Layer 3 of a small transformer language model trained on English Wikipedia (21 layers, counted from 0, width 128).
A neuron adds its activation times its output weights to the MLP's output. To switch it off is to set its activation to zero at one token and run the rest of the model.

Output weights of the MLP neurons that the questions are about. A number n stands for n times 0.0037.
n13: -3 21 19 -16 -4 -8 -10 3 13 -1 25 -22 -27 -70 -3 21 42 18 65 16 -34 -7 2 -29 -34 11 37 -27 27 -27 -4 24 24 -28 -21 19 14 36 13 -19 -10 -41 4 -27 -26 5 -9 15 -8 26 34 13 14 -2 -33 40 17 -8 -14 17 8 -15 -5 16 10 -31 23 -11 -65 -16 15 39 1 -4 -1 51 4 -14 10 -37 1 -20 15 -4 -25 -8 -9 41 52 5 -13 0 -1 51 -34 -32 -8 22 -1 28 -40 4 -19 7 -25 -7 -15 -15 1 -59 1 -44 -10 -24 -35 28 -5 4 8 -1 -9 -1 -17 4 25 -20 -21 -33
n66: 17 0 22 55 1 19 33 -24 -37 40 4 -70 -45 -12 -27 -27 -24 -16 3 0 -19 11 -39 13 -17 -27 5 -1 -3 -4 38 -42 41 -29 42 -7 12 -25 -47 29 32 -12 -13 5 13 -1 11 22 -9 30 4 -28 -22 15 7 -41 -2 -12 -3 8 -11 31 4 -23 -12 -20 -51 -10 -8 -15 -34 24 12 8 -23 43 34 1 26 -8 -48 49 43 14 -18 -29 -26 4 -18 1 9 31 21 39 -3 16 -39 -35 3 -1 14 19 34 -95 -11 -14 17 5 8 4 -5 -17 -2 66 3 -9 -51 38 -8 8 -20 -8 -25 8 19 -44 1 -21
n71: 5 29 9 -31 66 9 -21 -10 -5 6 -11 7 2 11 28 3 -25 52 1 38 3 31 -33 -24 -25 -3 4 -22 -66 -1 -41 -19 10 31 9 15 20 1 2 -22 -3 -8 -1 6 -18 -11 5 62 -10 3 -3 1 -6 -14 28 26 27 26 13 -11 5 -32 23 -28 4 -50 -14 14 -6 -1 -17 -9 37 29 -34 5 30 43 17 36 19 -33 28 -8 -42 3 21 60 -6 -13 -2 -7 -23 -34 24 -20 -1 5 18 -12 -3 1 40 -68 28 0 58 -10 22 -43 15 21 10 -5 -6 27 -11 6 20 7 -19 -14 12 -18 1 -21 -3 -1
n82: 32 -2 -3 -8 -18 -33 8 8 16 47 29 5 53 36 7 33 -47 17 23 37 23 48 -4 7 15 3 -2 5 7 21 -19 43 7 19 -6 -20 -34 -46 -23 40 19 -12 -10 2 -5 -28 36 -1 33 -47 21 -23 21 -17 5 -29 -10 13 7 -47 -25 3 13 -2 -25 -29 -24 9 65 29 -8 3 -20 -2 22 15 -15 -7 38 3 8 -19 -16 1 -36 6 -13 4 9 0 14 -16 -29 -40 -17 35 5 19 -16 -56 27 -27 26 2 29 -23 -47 41 4 -63 -1 -44 26 -3 3 -1 -2 2 31 14 -17 23 29 -26 15 -22 20 -29
n108: -1 -4 35 44 6 24 9 -7 12 30 12 -36 5 14 31 -13 12 2 -5 2 -39 7 20 -15 4 -26 -5 30 22 8 -33 40 -32 -35 44 -8 -6 6 37 -14 -15 -13 -25 6 22 -41 -26 55 37 -27 17 -67 -10 -63 6 25 5 12 2 5 -6 -10 -20 -36 55 -9 13 -48 14 -12 15 28 18 33 7 51 -1 15 5 20 14 -29 54 -31 17 -6 -24 11 9 15 14 19 -9 -19 -27 8 -76 -18 10 -49 6 5 -10 18 -17 -6 14 1 -15 45 -23 -32 10 -43 -13 -1 -1 1 45 39 8 -25 -9 4 39 -10 -9 -59
n119: 15 0 -11 -26 28 32 5 2 -15 -25 -12 -10 17 -17 19 15 23 -2 14 5 -9 2 25 27 15 -7 29 7 10 -9 -35 -3 5 56 21 -10 -28 16 6 10 26 -13 -2 10 -15 23 39 -22 8 6 -42 -26 11 32 6 -35 -1 38 -31 1 -25 44 46 35 -13 29 -24 -9 -15 -11 -18 -27 -54 -3 10 -13 -38 2 33 66 22 -27 10 22 -6 37 17 -29 9 -17 -5 -32 16 13 4 -42 6 38 27 -33 -2 34 7 -25 2 19 6 -30 -6 -38 -6 25 -71 -22 7 -9 21 -5 1 -34 30 6 -1 19 10 21 -14 4
n176: -31 34 -1 29 4 -1 1 5 15 24 -16 -20 -7 35 29 -9 15 -7 22 -18 23 -9 47 28 -2 -34 -26 11 -24 22 -40 -3 14 -40 22 -27 -2 66 20 -5 1 11 9 13 2 3 -17 35 1 8 25 40 47 -6 -28 7 19 53 -6 31 15 17 -30 29 20 5 28 -13 28 -1 -11 -2 22 3 11 0 13 -29 -9 34 3 -28 21 4 1 -7 -1 6 -1 -18 -33 -4 36 -2 12 11 16 2 -3 -17 -18 32 55 -1 4 18 33 -24 7 21 54 -27 28 -54 27 -47 -17 2 -15 1 27 -6 -11 2 -7 -44 -17 -10
n179: 34 12 18 24 17 -12 60 25 25 -10 -19 -20 -8 2 -9 -9 -40 25 2 4 5 -11 4 4 -27 -12 40 -31 27 -3 -24 5 25 21 25 15 -19 -12 1 38 -19 -5 17 17 -13 -51 3 -30 -50 -12 -1 12 47 39 -19 7 -74 33 17 -6 21 14 -16 -10 -46 59 35 33 -18 -14 -42 -11 -56 -64 -6 -54 -24 -45 25 -2 -41 32 -9 43 7 -7 10 -8 -12 11 28 -11 -2 40 13 -8 10 -12 -9 -1 -7 -10 -25 19 -27 -17 2 -9 35 20 9 12 -15 17 7 2 -40 2 22 7 -7 -36 46 5 17 7 -28 -14
n194: 3 -18 5 11 -44 -23 -12 40 -43 -6 -18 -32 35 -9 2 45 22 18 19 -11 2 -26 -9 25 -6 -1 -21 13 21 -34 -12 -41 -45 12 23 6 9 -10 1 -3 46 -16 27 3 7 22 36 29 -12 16 22 -1 39 -6 -9 -1 -19 4 -31 -25 1 3 -13 12 -22 8 -63 8 -5 15 -18 3 22 1 -25 -21 1 -38 6 3 -47 4 -25 -3 26 32 -2 -11 3 -26 -18 -12 -22 28 -15 9 -7 2 -45 -10 -22 46 -19 0 -27 6 18 -2 -24 -20 9 -14 -32 71 -67 -3 49 15 27 -16 4 8 3 2 -11 -6 -27 8
n257: -12 16 -7 -15 20 -8 -37 -2 -7 7 8 18 -24 -3 -37 -2 -78 -1 13 21 -29 1 -18 -24 -13 18 -63 22 18 13 16 -20 34 5 1 39 22 -3 -14 -12 -4 31 -5 -26 54 26 3 72 21 4 -25 -34 -57 -31 -1 2 17 7 10 -59 -23 25 -7 -7 -30 -26 -27 -32 16 -8 -27 26 12 -11 -13 -11 24 5 -17 -3 18 -8 -44 2 11 34 -28 -29 23 -37 -7 -1 40 -4 -15 -16 24 -4 -9 5 6 -21 -8 -36 7 77 -17 -35 36 42 -10 16 -15 35 26 10 2 -2 -5 3 -17 62 71 -28 30 -10 19 43
n264: -7 27 -8 6 39 -16 64 -36 23 12 -26 -8 -32 -11 -47 30 -26 -11 20 -19 29 28 -27 -45 -5 -6 -10 24 -11 19 3 -42 -77 14 13 -1 2 -17 12 -8 43 -17 -36 -47 -47 18 12 17 6 -17 -19 -51 -37 -13 -5 3 42 44 -35 -17 -13 -17 -21 29 -5 -13 -2 6 24 33 31 21 -34 -39 -52 -7 43 -33 -16 26 38 -24 -10 -45 2 -8 11 -3 -10 36 35 -45 20 -13 -5 -11 -7 -15 -15 -6 -22 -7 -4 -26 38 6 -22 -29 -4 -17 1 -17 -21 -12 16 -5 3 -37 1 28 8 -23 -9 -21 -39 24 22 16
n294: 29 -43 -29 -6 -7 9 6 8 12 5 1 -48 10 -35 29 -17 -13 64 -2 1 -11 -29 0 7 -9 26 -26 -11 -7 -22 0 16 -8 13 -52 37 -7 26 26 18 13 -1 41 8 21 -12 -7 -19 -25 -21 34 -3 -12 2 -43 2 5 -34 -1 -8 9 -10 -15 16 5 14 11 19 -41 6 19 3 9 10 18 1 1 -20 -5 38 18 -15 -17 39 14 15 35 -30 -24 1 -45 16 -51 37 -25 26 -25 26 1 -10 -12 30 -28 3 8 -1 -6 18 18 -11 13 -10 1 16 -7 14 18 -12 11 19 -34 3 5 -1 -51 41 -9 -58

Each question names a token from some text and the token that comes next. It shows the activations a of the neurons there, in the order above. A number n stands for n times 0.048.

Then comes g, the gradient of the next token's log-probability with respect to the MLP's output, scaled to length 1. A neuron's effect is roughly proportional to its activation times (output weights . g). A number n stands for n times 0.0038.

" of", then " the"
a: 0 23 -1 1 2 0 -1 -1 1 0 3 2
g: 24 11 -22 -11 8 -28 44 -52 -5 16 25 8 -13 -7 32 53 -14 -33 -15 -22 9 -16 49 14 -3 10 -16 -23 -13 13 19 -24 1 12 -30 24 -3 46 -4 8 -6 40 -8 10 11 12 28 -23 12 1 25 -6 -20 70 -11 35 -13 28 11 59 -29 -9 -12 12 -1 -24 -27 37 44 7 -6 -20 -8 13 17 22 -10 -11 -26 -11 28 -40 22 0 15 48 -15 -16 13 -9 4 -13 -31 7 12 8 8 -47 -25 -9 -22 -3 -1 -23 -25 3 -31 12 -2 -3 19 6 -10 6 21 22 34 -36 48 46 10 8 8 19 0 -11 13 -18
Which neuron, switched off, raises the next token's probability most? n66

" the", then " Democratic"
a: 0 0 -1 0 0 2 -3 0 0 -1 -8 1
g: -24 11 2 -5 -38 -2 0 18 2 13 -46 -5 2 20 0 -29 -3 1 -30 -21 5 4 -10 25 16 11 20 11 -1 -10 -24 -2 12 -2 -34 -15 -39 -1 -17 20 -48 14 22 31 6 20 -6 16 -14 50 3 24 20 -5 -73 -21 2 -16 7 3 27 -14 25 -13 37 20 -39 -21 -22 13 10 7 -33 -29 18 -10 9 0 8 -14 40 35 -65 -7 -26 -6 19 5 39 17 -50 -25 -7 22 6 -7 -9 -16 -4 -12 2 14 1 7 17 31 15 42 -1 20 -49 6 -7 27 -70 7 -16 -1 13 43 10 -15 -22 -8 -34 33 -19 15
Switching off which neuron hurts the next token most? n264

"1", then "6"
a: -2 4 -3 1 -3 -2 -2 1 0 12 -2 2
g: -19 -14 -21 -20 0 23 20 1 -27 27 6 22 -33 36 -21 -28 5 25 12 -1 2 -6 -47 -2 -15 -30 37 -40 22 -25 -23 8 13 35 46 4 -7 9 10 -30 -27 -21 -8 14 -29 12 -19 20 2 14 -3 -48 13 -18 22 34 -7 -23 -5 14 -27 35 -11 -5 47 18 0 -14 -53 -3 -11 38 14 33 19 3 -36 10 22 -38 -15 5 -34 47 -24 19 -47 0 -15 28 -2 15 13 15 8 -17 -10 21 30 25 -8 50 20 32 3 -48 1 -5 -47 -1 -17 39 -11 -39 -8 -4 -11 17 -17 8 11 14 4 16 18 -23 -5 -15
Which neuron, switched off, raises the next token's probability most? n257

"-", then "J"
a: 1 -1 -5 -1 0 3 0 -1 -3 3 72 -2
g: -10 -45 12 -2 6 19 42 -18 50 8 -33 -8 -15 -19 -7 -4 -20 32 -6 27 25 -55 32 17 -6 26 -24 27 -13 11 -16 -36 -1 2 -19 9 7 21 -47 -11 35 -37 19 24 -8 24 -19 -48 18 23 18 4 -7 -36 30 12 25 -21 4 43 -11 12 19 -1 9 8 -41 -7 20 5 -13 14 -12 38 8 1 2 -4 -19 2 10 16 17 -69 -26 -16 38 -18 -5 24 5 4 5 2 -9 0 -23 -34 13 -22 -19 -2 -40 -27 -50 -10 16 28 -19 8 -26 7 -32 14 40 -4 -9 14 -18 33 -13 -24 33 16 34 -11 14 10
Switching off which neuron hurts the next token most? n264

"st", then "e"
a: 5 2 -4 28 -3 1 2 0 -3 0 -22 2
g: 40 14 12 -10 4 31 50 22 40 65 10 -7 11 24 25 12 53 31 -17 48 -17 -12 -10 -36 -4 -5 11 0 -4 -39 -1 -29 18 13 21 41 -10 2 1 -10 -2 -14 -5 5 2 2 18 4 -7 30 64 -19 32 -31 8 18 14 13 15 5 5 -4 -9 -5 -4 -16 36 5 21 15 40 -20 -3 12 14 18 -36 21 -6 2 42 -15 -9 -54 18 -16 14 -8 17 7 -11 26 3 -8 -21 -18 -8 10 15 -5 43 -21 21 8 17 0 23 -12 9 -9 18 -32 45 24 31 -14 8 8 -12 -37 14 60 -8 -38 37 15 23 -1
Switching off which neuron hurts the next token most? n82

"i", then "ro"
a: -2 0 3 7 0 1 -2 4 -3 -5 5 -1
g: -26 24 -12 -27 -2 -31 1 36 -27 27 7 -22 -16 20 -7 42 -21 -17 -24 -13 24 24 38 -34 20 -6 31 -3 47 36 -27 1 9 -5 32 -22 -8 10 -24 -21 -19 9 -9 -23 9 -2 54 26 4 -19 -10 33 -22 -28 15 -6 9 39 29 -26 9 -13 15 19 -11 -2 -2 -15 28 -16 12 -26 0 45 1 14 41 29 46 3 14 71 30 -36 18 23 -6 1 -28 28 6 4 -22 -26 0 -32 -23 -1 6 7 -5 18 -9 -12 16 4 4 -33 19 -28 0 -57 3 -7 -8 14 22 0 -23 -6 0 -37 -21 -37 -10 -9 -25 34
Which neuron, switched off, raises the next token's probability most? n179

" g", then "ain"
a: -1 1 -3 0 -8 0 0 0 7 -1 1 22
g: -7 4 38 -3 -1 22 14 3 10 -10 -56 -54 -53 16 -9 -5 -1 13 20 -42 -7 -4 12 -15 28 17 3 0 1 4 11 0 -40 35 -38 26 6 17 10 10 -22 -13 2 10 14 28 23 -32 2 24 64 11 -31 -17 -43 9 -3 -6 -10 15 0 0 0 -27 -31 -2 -33 17 -21 -22 -6 -8 -26 -19 -9 28 13 -3 -3 5 15 -19 -21 -25 7 -51 -9 -30 11 -35 -28 18 -37 17 23 15 -25 15 44 33 5 -6 -49 -27 18 -12 -25 3 38 35 -24 -13 -33 -43 -20 -29 0 6 48 18 21 7 10 1 5 -32 -19 6
Switching off which neuron hurts the next token most? n294

"-", then "He"
a: -2 0 -10 1 5 1 0 1 -5 4 79 2
g: 1 13 -16 -5 11 6 3 -14 10 2 27 6 -31 -12 16 50 1 10 11 7 3 23 -18 -43 34 -9 11 -7 -5 12 -11 13 23 -54 4 9 -27 7 -12 15 37 7 7 -7 5 -60 3 14 -18 -8 4 -16 34 -8 -2 -29 4 17 -16 7 14 6 -45 40 47 49 29 -16 31 20 67 -25 -1 25 28 -1 -41 -18 3 3 -3 1 37 79 8 15 39 18 -15 -19 12 20 -6 -3 -1 -30 -6 -15 10 -30 31 27 12 -17 -2 -25 25 -28 -40 13 -15 -16 -5 -6 7 5 14 22 1 24 12 45 -5 -6 48 -15 23 14
Which neuron, switched off, raises the next token's probability most? n264